Layer 6 of a small transformer language model trained on English Wikipedia (12 layers, counted from 0, width 128). Numbers have three digits each and are written without spaces.
A neuron's activation on a vector x is GELU(gate . x) times (in . x), where the dot is the dot product.

Input weights of the MLP neurons that the questions are about. A number n stands for (n - 500) times 0.00065.
n44 gate: 371533192619395851561512456529689669484647150542508565720321379337476500402731443574426708475316433508432452369512718460425528556321586436540431170512561272524520462531610536528411758352748671578159468570388508349313250405524471448528442716452361496520704663443387447411412759512700520276516722564402504450273407662492602602657461346524524535737492606392557500460585608563345581431323
n47 gate: 618434629463535436868434649433750293591765344531739360516737589549426620541492308388654633323581580428601424404516500597559680463460674476266411442350463621714403562570405174484611688500274348541461520508645576376421752492520416476616579238464660512381411665512443565704630371407355342534384330585331713350187301571460422334674743733447651390422423525657512504548520277372436520286492
n48 gate: 717459744587554154642671659255624552471614460422522625810534489560549519515500515390290444594422516380411518548514606522285264307331504566596530302322451485452352543349605408525613581323534394349432727684423350440655478728372427619518777460441522478485367474481522403530474353422685699654430663496466625561441414677482390598348628616609590320538307556622481524676725421625603440440337
n53 gate: 474446409438467631335418719598545302426734511493629725394611576558342690512718534360605705485553468578473466661540317644630730470447430394614386578217508406625318540566441549418504540424327331411412603570708476361382309500470296782567539500477410500758489620392458531331580394557788615407413621451682587571164614658643546671319444419588542267558621661697688607478415361459380603496619
n80 gate: 516410298525524297369459500467512613480500408333310525734504480352640521496536492571525500607443733782553423596617682452630529459395492419593203525389541412625347469351472669468713734306393572492418321745613403562543378562737768569344259456710340565287351801414569267492589528500867409423404795371380500747536447492367735666386428426541594429401512574427684658468274402228420492694544
n90 gate: 575396605604486625574657355361389664422381218490595362540585489559585690333533680339571427522293584704442431626303795511545577463442582438504441515689600395715576385454507453572577572605400489530236416507290526463330386683608417390223515204565558420433511474574518419437547257730518564393666698645663348421576570250558660532585468342500596447649624600409618513504607401536468698441361
n110 gate: 515605550286481703736598393488368600549603443412642644473643669321193473644428369437441183364401532496504443765578457298425469527671485310675239429556407670573664570663642424316554554687616310344378423754683611695641442398561520427417649451599534496349672340663492318450496618297531575511363476431586538480629396218242566609582462566670539307566393384485407538349465389564428450543665
n112 gate: 446344291428397519300253551679488271504418277451366355638604397388596520363465412500459472379634599612413638793450500386312703583445589480449508663558692484504339632542766787508332623583484504464473532488473521492239389313496480639519670454500281698624472299436687484731567645808732523280386528346536449736610476611673307446435259476560468300621528480492257608570724538523461409544759
n125 gate: 620492626205504364873695386398722686446370414481290528441460432600709670452366276492288247367437363527642259570676569626430404639252783614583333541453661586678504580580508204539432275543383370609523520539402636262642536398331389476414602415591480516665358665604719444528540504698630426421496459500552630439445556508327565372322403588536456627330389560445464550203532596500578727359353
n163 gate: 508613345528496480581578059516496304504658583481592219377411492508184639703449613684299297691536437355325774358303394341240303580750360564440468488535617282544631286523644623523443587528379710541412335570476575638628496447409566504650619641599488416282217476447600444355452472312599317534484451329557440352254532661555695723702429528480327318447552528381472384551593577575429444504633
n168 gate: 389716414492433552438420557487568201400362646406275538419512689600189421388419496538471406658414470432643541734504580492580764459581636581357319635272595681410732441591612406424463531545799557229468414368484517446798208475366382508472626732618536668405431596641290446512705305537704432284524303610650695724167549483496292324400231537517364452450361612529661715573562421516472405384576
n170 gate: 705419584457541421477805599311432695821451640650424687264585696473457551671564377480362595539481484729279378658578762336615500462398381432447400476556581378458595376537727458526655692241577436192603581466462365531507477480474472308428269444549402538407466519670508550473588424511584601558239293359788367697348481556557523421303485319361392604383172581630388451436515470492489500488474
n178 gate: 606696450346455388542586283565607361570683479536248770437543812611436427483425640522573403487525350657244692608403280429465470407542537282605572353377700569710517375695783747681487484412521442620431652402513360573643555673408387163251621566504529765717663295411475525254538304706668443488400466630654421587579530483208573154512310504602330431260462764378632595666440557421334504517496
n222 gate: 667383544325716190480488595562461584574508433511612683754617428435472675366595460643344516301448554410587468716446467393611528528579516746425436385445431475412861767400251321586310500603589764541346472333338384333372400791662582596586610320468531600387496545343761428681683397440496523485409492500581393673496564616330443453461476492669556109484452315655560717327443269602504404387430
n278 gate: 225496481458526618386531474325600508441268604612387381339500587458729538688537470566601368500410488563616519619373299455710527357377375403230629566607435372541586633391368455456523461594687627538358352518436641270705337608548578628351461732706522323584556680557466519515443470609669798358500400519389418426433481691257588544460704633542348262296590542721397633571420562664552239546349
n280 gate: 245349426564564492476536364585515480470399577624355349411271379694567640436608650540665753615539508672317426650221476469403559809543378438465500351408555472621508283315462484734385869516433651711376260401585658273295449376450440469473536492477323559730430373504339465445523508512430580382512508391401492472492680293616588473530300504650693826600500275593638390565583349674573610512645
n293 gate: 573743384449280573672483471743512338577533479623728513549349741609626377765656558657772752222364448602351545574508458727384433571430472479492359696306622218591562635500435409622546676512261279424444425322430552559400267521516466164447496609364467409252463357462321563550525570421591274692508237632631516718516413423130534302476659692220433387568492605595429477406496524324426704546549
n302 gate: 665655371512574357687562392230449645586696512288383496781553476320594685361528329574546625562544542714528256484290772195525659427680327616496431508516247650564520431551759640678549321669549644410364549551524454504692460628580567504428636536416313419471484381337585280663399504548476516607240376448463492529352468329264373744414421813545410602496617598604646434754276601631428540271484
n303 gate: 454629310342696539404455599303535333469291405244373500948653516556407857419390464402435385419611429566667627370488508559471556584638582682401364340621617516659433382527616757391544402440690366321278528578559397488515584712335418372484651547754516305266726549496420167484381551564552426628535443472536397278350209409433638562535414697548665399532627500401685601563625527606571660617461
n44 in: 579512662583634454508429650353458604365351691792222429381598589320426598622477375825250373606508690568385527614448504665424473543546636335335531500519348393446535404366466684640488602531570626492548566711684792378298175591580432601618599647611256303320465449676388438387531408485319519365389532527374561604339384620427449711477587484332582549555612543450586490333430273656721543716504
n47 in: 353320230929601527222714554484340748594254534530674346573617415567473543311676695464432712543388423443214431672373488442408570550477349558423500568428578588261596530399398577435633562488696450567616387251654665461616585607412512302252643595550794550508562638657586430199415688550427515474558504620433285348569519516462634458587633422390477609500670563485406535328453496427634481445561
n48 in: 553228430528353412732516361588389500610585616403531520454649594543437512350381582408312244346422720309492539454523396415584449582577371330415496516694602656368423400571451488450484596628323627405796348454369415797553379336423604418627341538426611574232380571484778696449403311551659477522666608519476651596546789661531425470394477370602512319175426618364382500396516553750892617476504
n53 in: 382508666647588336508426500555400637799308508544371693360615409777396512388455450407734500604591286418621398463841651609508458679568659587572565348596592609545598413584478470545496486542515380229741553570560335469478523714350645443496360404394736690131379326496370588531299428553553341611320574647581523301647489488466504611378586550308676349369723519534523493597504493657627477400404
n80 in: 496483547205327312509430559518934334467344466492381600572642346539547843344542740714430411699441745550407445408459330707540491393496351678432513671483483768500665386558247669629629327402849559283631462558428416509232577561631381466311496438436567688142305513336590573547691525611627351576555648504504390360424372451365327671355567569620294149465683552547607396622487533290416641556621
n90 in: 591557463515711441538627302399507752423485489460654274485413500393332277424534413454519380240282531423661691418199431747640394451358463395687511550518698690432504572340474695411485511665420466454348776507414438511781545415411314549656392507575727583409369439355579257553203392515631482628630361519213511469604538473552569437419371663500610555596579352500568534370527511559585511328713
n110 in: 500411462551493421689594280484597683373511738368447523519739466450457547337500604433367287582694348324435561519408750359342504492610511557675638653623268260397565434552388413331535670382841545372489680545405631477682561359542646358410496418424459546485599422566266180354435602443470310464315527664543417386545531429276632519448477531651523630270363542770388476515736353368413749558395
n112 in: 711368713488500473524613504500655476392371523583626456634300227492155222359222568492496591404500393492311190527271605351884568405433712504398512561612384545591728572496677394438516489476768555488508651350233520552385623382477333579703646577598363536412575383552353432504563618555276623287523488492516343357524472295551580562442492528420652500411681748406360421660200489418551476641500
n125 in: 667744423646686343356567431513532802329492662504357279561488586541608525243464586399668337209443543420504520504508667199297352357694632439634623462468603327439492453484584658280265407455454367671760648560459407304310705609383601676407479816313548422674463521603644661587582553520622428508658207630637439593391525631237504464715560467409525686400406591317533307291541717532601598446444
n163 in: 698466665473241733321450507776463515313616336637421573721447534447489635477265629311411560699699484397515545507515523586508447530466621552489519360286569535726703597751544335518553582309595381581598519382526394596679474620623465575344431426523329628447549339405379390394609571489553364336459203556596747570328402660620561518581733352599538548308380660417329387455454482627392776611548
n168 in: 519410676476191772566488577369511519538538458548496284611461523523586634426336193808599554461450536587531603492652472561492710477553230550669570520703578421427665632418492527477348464584574302182541477474462408771612612417660413562170674621665340477480274488266218601667619661450554301584614571512445515520328461572634426383519659352636383347473477391542613524390500385333660318383590
n170 in: 432588628630332610692344697526585517387549267524355517438462504429253643374815550530445269668434487188348582410492551545432567392496230393262450636448412747611562358253476537528500488434475308479556405351393393378676280593545538409366695553257292517446669655487334463421591504529689512578565335278466619389598595594615260649625455442567617324824451717525496541683563309529504973336314
n178 in: 651461770426429525357610517252416397668351513591457404620474806544234346675347509412491534469616248373616718538471443333633578569201576671509655695487339203182590492321483539740648394406443487347525370450436219706771422328402318341517513559551339582391620758539535635513676372659650546662534579710456594868201565366363588395705284457561283496443556439234392399462496608564598254631563
n222 in: 236588477496587539806480539476643535420418418556571716312460646432444592420504643387516543704551615673508480682439436516484508457395527512387567666500587553426617271454519555639722556551444426324720461634508757316572433375609561484515560573621589339297242384301512187393249598755856393689488580672516847468251484362379516473485380639472556561536512321426532358407289432566384827616488
n278 in: 361340409629569621464516649520310583515594422523682786374512377540604294440410352670594322415536198488508394695515545394463456508323423551413432590701472365615319504921670437516440347516560386323633548319335447718619317699559410575223305457583707540304823629452707704620437410492437631601449589587460237631567564348535351403473344468596312646593547468516316532453608534586414500745349
n280 in: 481596547263531671576613461500453717196379527462160387598269433428432371332473393395695532761276339306555500477569342473578524508492508508343571650485376516508708504420527673504456444681536504351344615442390496456680655265469288702434399651638691559504551492696508512544524606504634750507304581626568484231763516754465343728569589492552309496432386524874404529706524694363617464673450
n293 in: 290515304192212670524741390510552418556467624261625583333510495816310456407510316579767519471227666406524395552616500510331927649567486304285379668664675401399548119324350519651723491634607581441593548200347485505444519480609802500495628632490434664456165490223394679864635257769658453645590343514534438624352606659157412387360547563680782388329217753773616578500675417443500611402331
n302 in: 608472559560665562408500284471814524562304508341334411437368437648440278452524604605439539367169727496512583672473545429259424405465523307622444590778504398196551326546504531581708522358540359262382579481500352444527456321657476686465257550480434583468646295528540528536389582488587732575543435421524480565645706775649279631573376596624400473818476408528209608555552618816309337556442
n303 in: 478508432496390675439644240641556580411462590584417446625542721681311659643519538352601455184432381359621368264496481323571489637451422749368481711637657567682458489471478443504350529572546631515262412433353531651662344414350394378564376303557373549585617674665744462557261440523526426350598550579689364574617618292323778444363638615669420747566640465538550614478442376500388393654648

Each question shows a token from some text and the vector x that enters the MLP there. A number n stands for (n - 500) times 0.0088.

"t": 421401531650536619332410572614236391383431797483562559348351414604449592446367401531563465485623382390686511334376532305552573476585485440410735657542510584354468610501570327561572267369506415305666494437637524644665469476536491525461420477594384447427424465374689599445565695573402370544625625337621451686451611609601457472512474463363449551593370603387636643478629568361574381593421
The most active neuron and its activation: n168, at about 2.2

" N": 692350518506258469396504446529550385585370515456645385346526351588545347494476469558527612410606487364460432610521356564575646334698484640525579500268495528520385440580519459661404390386473418771592511536451444427470477655455431508407424637487418288697619468498615756427647565271279651572485754340356553524621494601509607486471484570376468436511609339433510406488430721581693588393616
Which of these neurons fires most? n222

"am": 715351580563610379460579450380369445592528570556406631489580454485434704442321256450528386602526434264444597365521491620638443596509529465553502470542490300433346461390630639386287390484625540798698514527504447410412672460406412575457439382581436490702275727519439577422352633446316338526348557425386547594692396728466473531340727523665574565424562375513497453517537484528589757523620
Which three neurons fire most, strongest first? n125, n48, n302

"/": 652458531533561439548461646491606483519509556497594445476466532482426551377320602609721734349409405361477644339535424444518583331776333465441546229333351537444486470529580397376528320566596521398521643435468516348523474528607530682529210459544477454372331752361483473432391626476720516570693521474536486481537544662444504534477551551487125502417801486540658382512560652558527556465374
The two highest activations, in order: n302, n53

"at": 448466344656578553446508476497593361437410513381688478404569586693530528375631529399402573496632607337534592321508353563539723510446439374519586585392548655448286329557355471360438452511519413716418663472761677575358706394478361549544540296363525626609329428491589588438679648545556281484342589697381499480403573507579542517448511443595617462536505327275519410430545408670670604510588
The most active neuron and its activation: n47, at about 3

"ard": 396563575665629481574379600743432672488400594493498417523507487433393687444548639674389610396605491541648375577626397354433391529587398504446487702512296514432429383469314271572509366659499590458739543485581644371406595544626391556531621590424432240540418368531274538511458517686430512529649498593498440469468623405619460334659619392426542628434492454510496431567542221532587443500245
Which of these neurons fires most? n222

"202": 518686427499508482403520695624569328669416635571543639567631374441451367353451563470309641518552496390604515731476428324490253370387558514554542801407587438352562495577678577483423459613532552570648503617552423261421375571555432441457425467487410569393457454429614456458679977584391480483422505429332536603629608361499475462372447547615554527407407323359558566529276532499382606316465
Which of these neurons fires most? n222

"ud": 532351382538589539449423536653422220373457686319546530449595381512449407322303748324551608682387678393228743585422324474582432547552382571546612557520569675437603416522631566543474300387496477329656489497597557533416453560404636523515332339631395530527561416417570628309595737566684405626534544363477644370687597605604548550501507394429517461551565443500459411593493469552628338452392
Which three neurons fire most, strongest first? n163, n53, n112

",": 441490478463485667334586557529526294528475668452657510249602372471441516472561530422762613547317520310501596471707571468479546547517472463514637611566497272368459467403434391426452336627450215555712429431545465570442497448359552447735608411424450682517346518313701451453635598544719428652576596541456467495591558610267525361391566694562570425505506553499445281554525507395621613496447
The two highest activations, in order: n293, n53

")": 386331511565650554288513586448714572319566488560506359318464536479507518436500533418450456508728596384534608608452365529622424496525527577565670519557472721426472162502333454461447410502599397418647350366398417506366458428569545467607553572362485517652389376492626498531383713628691467656310561504659587643589494436409554559599476557586431429428602735391556548376277444356501464563624
The most active neuron and its activation: n112, at about 0.33

" Ch": 668500588525557513541522598544434508678345563739737585503430482414433615458548349529519450512677367315537561487727584508886454471730474627512514566397621540474495429487496322519430316346613463554515531677554441347563491451525549358623416550471444441345425589601372476309501637474340603570434365461384455365760370374667219592600352495430678410493511410421389478364469502466342607588391
The most active neuron and its activation: n170, at about 1.1

".": 626649384358424504352474442563618410399358467559530645441439310504579613466464561594813455527444509589574618499654460524429547400571550350593595515382517488529320498496425528418441303505575407593696572549553435583401626489385415613513572492386737503529468519453643422454453599394747354568449652646728562361527579341477319531330505663558505550506504476373391155600517510437459449396595
Which of these neurons fires most? n53

" ": 463583431477451355402568535605550272441483430570462542442360598609488497483393490299284664577431485292423518528566233498677537677639466650573415521437363440596619542434325482662436611477469476643586482360485509438528548520412458482475702576420363510508338441568405703451440773607462453727664534639564686527526569565472282389485514725672599720533466547527504329272350409412459562419444
The most active neuron and its activation: n293, at about 2.7

"s": 366518552512509476465480563258400477377475592631565563483597526417277503538361181526646307383315587340594524221657552424590534638535446460680472428391327543521510643430510612519609423464496516578687607407576533543463764459529387528712519521406351512623337544450549581619410601537573333509487521540401557665367522571550519544378440679628578568241542312574486279532580592652529519478532
Which of these neurons fires most? n125

"un": 512455487540680718352446522665488499311614559491563593514525507524610560474513714225434316614454434325483500465538390602497423236528452412564570454655355604430556420586404534547613309435223516599581657591503503521414659554713483558440271559357645577612457412606613607333418582661466398352681476386446626417633562381345571466366538389447493399434788709481411461476361448412608457587506
The two highest activations, in order: n53, n293

"a": 491486492803573585363562644523522347465547444546452504382524531496477262454361536476589422576465623334404548539435364529369594437485285514605417575503502492611433508558644475567563350563516449595596652482395506644393601328407327579466538372316502616636388292503497664538278681446365374742422468311645597270461479742661451469624650280466501463709435614483614459552523574354413493694667
Which of these neurons fires most? n163

"p": 306600351546598401371450610405550460481405482637434561387355318455295549587468501577554538481667553473548540316512533295747552404396448538505527521632291608195481456578472648493347426658337420613403513465557523574725476608492532361397376340576554371600430570384522639450631609467317428404583595594424559686477526548458426635511671418508501671457781406624591562423564645674593321376442
The most active neuron and its activation: n278, at about 1

"d": 280457496419611533375311585625578485414596539426513434507447475354532455704661351438385494394588478355415520129491651514618395644480487359603616499534516696491472323506580405405387569571728406457588440640455413263393499560429674444612526468587312465648498458575451509620416631574571418636740694507503455531481471418591392561498670430586466469547431246342735547507352651392596633559512
The most active neuron and its activation: n303, at about 0.4

"om": 447495579642597354484480576481528555374524436485747482518546313473564407367397474534403517584521617389280641412358591546635402424794624571654652512585516627488534385351463429690454427421598377659451534556493367542452674656439584380378353293259559389480583300507373524380569449663511533525450526458486641408658324523498365392600639493363669339454558671520521495334439426594604667531772
Which of these neurons fires most? n90

"A": 453413529549563594409587636455339596360450513622521524416435456397538286521325685372424683380482483461333670567733586594667479464553444338487300688690470614462368464411513564530452600484336554453631563461524363299650498620376562566490385484369180378611386515527354606428638601534590536460481527519436463674434532413754514456480502316460411848472563371585579528416433460628504625457566
Which of these neurons fires most? n170

" A": 487386490562379511436455639545549495451355639575439598425562542503439478430479617323386663507384486384476704464623647645565696460627391265647574564396628463514449616592444504561621382378453347438644562495387586310409251463480515529584527590479513442560501571664485641399553633445442480466359551357468453380590498705579338552481633435381465378651668368608492183497430499626444811436478
The two highest activations, in order: n53, n170

"g": 446539512601643461587507613443408440726419597510618483546455549549491503457481583440494368298667605305322624321678593321400500467445423514598677417406307616422577430465742547491606313480615401630483400479427255586380540450847490596639342517279628522539543500235441356577358454407514346515747626556301437651580439452533494504400490616572445504695480457450529518531498646542500360572483
Which three neurons fire most, strongest first? n302, n48, n280

"an": 635386446505612429390306701614464382480515503700634644450582422440383385507352615525354467642284462275608598334497740583723386391535444389406554641461475503468536573433445521628560578427589538558564388423437324295561545509394632412591635304499374672637444708660372498433683646602553577455616389537408573473464542460614260432484631434520449648600393465519723530307683463345379503343487
Which of these neurons fires most? n170

" (": 559441616495609459360307422389571513597581504347485525594614636451621414304340500598616462489593455297430633462477573520660512535525464652425602617466453540452404264390346381496621419441523574523656657587470387562572496608646535550493246443356361521532263552498376373525497619593625493578540732456444649714673354562356509387533577564525462576385853478504516375228393478544448527654433
The most active neuron and its activation: n80, at about 3.6

"\"": 691482529582443553450502500645552483509532636454455526199509485554484424480474500544661639358747443297403371416617518557411389495448556446565570413423610530360584443510527322443305287672482384677712475658499356488437488649324463446578580361322477574598455437482603586546536628565612385552502456467682640552502478526599563575526340702650344413410510346452345312652293662475472345595693
Which three neurons fire most, strongest first? n125, n178, n53

" |": 566524497541333536277559523431463586427452510413488554483660363491454500524709513634564428515631469467767456267594288268554490623485291529551578571542451602213515369496387426460529402564449442625581490589411573569750606649490507459571252621394591528313507505418602387583505629603603576421513513316282435748588570579437437442667440409303350537679721530430737480377513541475528473521499
Which of these neurons fires most? n80

"iv": 322461519543582524579358412614418394321409539539446512564321254705481422377594603390529614604656572501351566406524511646663581512461389495486610542434525511436565566584568540469509134441594362574678457452437484572535647476595555555528497297413403494480448344423523538536392738705524317612452601499640496192555676487388471361429382415504696532548383395596422616592411611670697367451407
Which of these neurons fires most? n280

" P": 483396485478302556393501490481547393628415590583504576347562463376409506443647567433409664525554352360542479609537339369504768395591441459509720667056431526339537567467454507502456438474482474440592537571512572414610488582534552436732552538381557553490485494454596633415583639363342515502419708496612518435618323474619561557542649422499267492669515432439536278512395552762541613295489
Which three neurons fire most, strongest first? n53, n293, n278

" a": 440561432580560541457375455480615552535427523374494519506442405326607445533309489544651558437488578313488683422611574653406555497502464346647532449832633577543510429606462285315515407405439394597636505582482455335454365583562421530506474493512619557382539544617409508609412644571508548393635550500432436395627383531628294422535646535561517452651644305546495255661255562718355565656293
Which of these neurons fires most? n278

"id": 344600697539480361301535728663312356317451435421515461306592514425409518487544505466559562399382617530580506321610547619551558467462529732574499576457625454437547410494338573478602257500345620557519665375489378593456419623516418562403491592639658518476571512398473565524429501457378508562576650451298441469561825477551540411562587326594281619439640422533864385510556536562622409316362
Which three neurons fire most, strongest first? n90, n53, n163

"ar": 624481661538474442386396540500500430371524550619472669263549446466381525471342711195645431442438148484569596481710695477507365498504463377582475473570308369478499498424585509399401302653497572599621570568459638589663590475661353333659584516472424600402649533370502534501550526496345277422471488419467483499574668716542611590388562476561797377470511437544374306498559519387619567694428
The most active neuron and its activation: n110, at about 0.38

"L": 631517589550768447558753765303313652315495691641298530361417392485410512488461519535374541531400371382662505638553478631685396304537561409428376503493723659532299428442579566555240301476450596534571549518374485345494390502614452584434490548382403349610478472523327581423610648534443562610426589505490465562552558574675605445583548471372480605627450511639426393459437333507445618257553
Which of these neurons fires most? n170

"is": 292547392589431508435395549551458253176370448519512521328443347440482383588371551525463410476417626332655539241521544546575516491522421528627603640566614412485789380346589583531389423609449657296680438425536498717561656432604521469448569616406521666479375494398500550518359501318455403649524496354499635426609619739487596609497613395514481543593466310450538645621466616463496443610627
Which of these neurons fires most? n168

"ir": 341662437497503620431527287555393481314375483599541422649534364665569445591486424551464588712449408411470585371549731655535475588468340467559546312626650763547575214578395215367370339459343400578559517585651392469344529379461581538300686510357475414460574491427564534527390572519508494372458392558539379579614644579493547589547512349681452573594625638496544538566409558545583513720368
Which of these neurons fires most? n280

" f": 582608524562554557398628410394491415613342441484596600465464435607502398546638717362572513669401394281458409636671560573677442490595396356446659554503450531479560202468365405574459376536354433650515520610607529443353368385495481693532517485469504616524793695409571495496409693464390498600489445475628362394639500503574524496625597566446446545570578296452192321607267554583416548461497
The most active neuron and its activation: n280, at about 0.3

"ric": 509423502559530384600255742484521557552411394750639565588468432406615509507573434516388515702471526302505463490598569539501339384617527623541480556503530640362443486477555303615568520596372544543468425692619594447303417563411549594439643478134383527432428447434536592380691807410367536489442479476483663505588541489539260525582513533472625541470373623558603511200604262363573503380426
Which three neurons fire most, strongest first? n90, n44, n302

" |\n": 388405506509640505270571450516548398442371406468483338566499382527489465420469513573544524304591579527484522472718436364637499568391572575496649456422221483391387423497399572478520561379632481700847625340436419747720522509376528454553600434629487570539671570346347488388550561510742588503476526560486632439368498451535412638394511558646504493445693392410570295334482634350667471611473
The most active neuron and its activation: n80, at about 0.34

"200": 371591486545646531586636599594607707264354577253598606586508349471480173599469447635616559563423446316715505389497374391513312384328452424427668367591545622388601526628615367530311583580616575473511670662561571286420466616647446414444389541550550647314408310460513458421510684588580446577460527310469433482535621529591479379451434577396569398673409475415730454429381570528610576533451
The two highest activations, in order: n222, n178

"ul": 417535616618576438537635591553512249473336507554365518481511439490477291362298339510480476385705511452400523499469628702543391462554503382433569610497532544424614511516498496604662367695525386582552476605431448740371467545621558683503569388329605403440650261383598446531117718515435390542521605264457388359636668521413364411300525426390496665673404557624479600615579608497597422618560
The two highest activations, in order: n112, n178

"2": 471795456438347443517595599555558618475477413398553411487743263584538379445425507361442452361617486385603497570520767315671507487309304376504528597582471597268577653574491439567570406767329461462481681429501437611593586591613394517440343677380489544337671527546627410499432724519558472562469463471541514564387622474492409387403345594461421613410552567459713293521619468618478469417426
Which of these neurons fires most? n302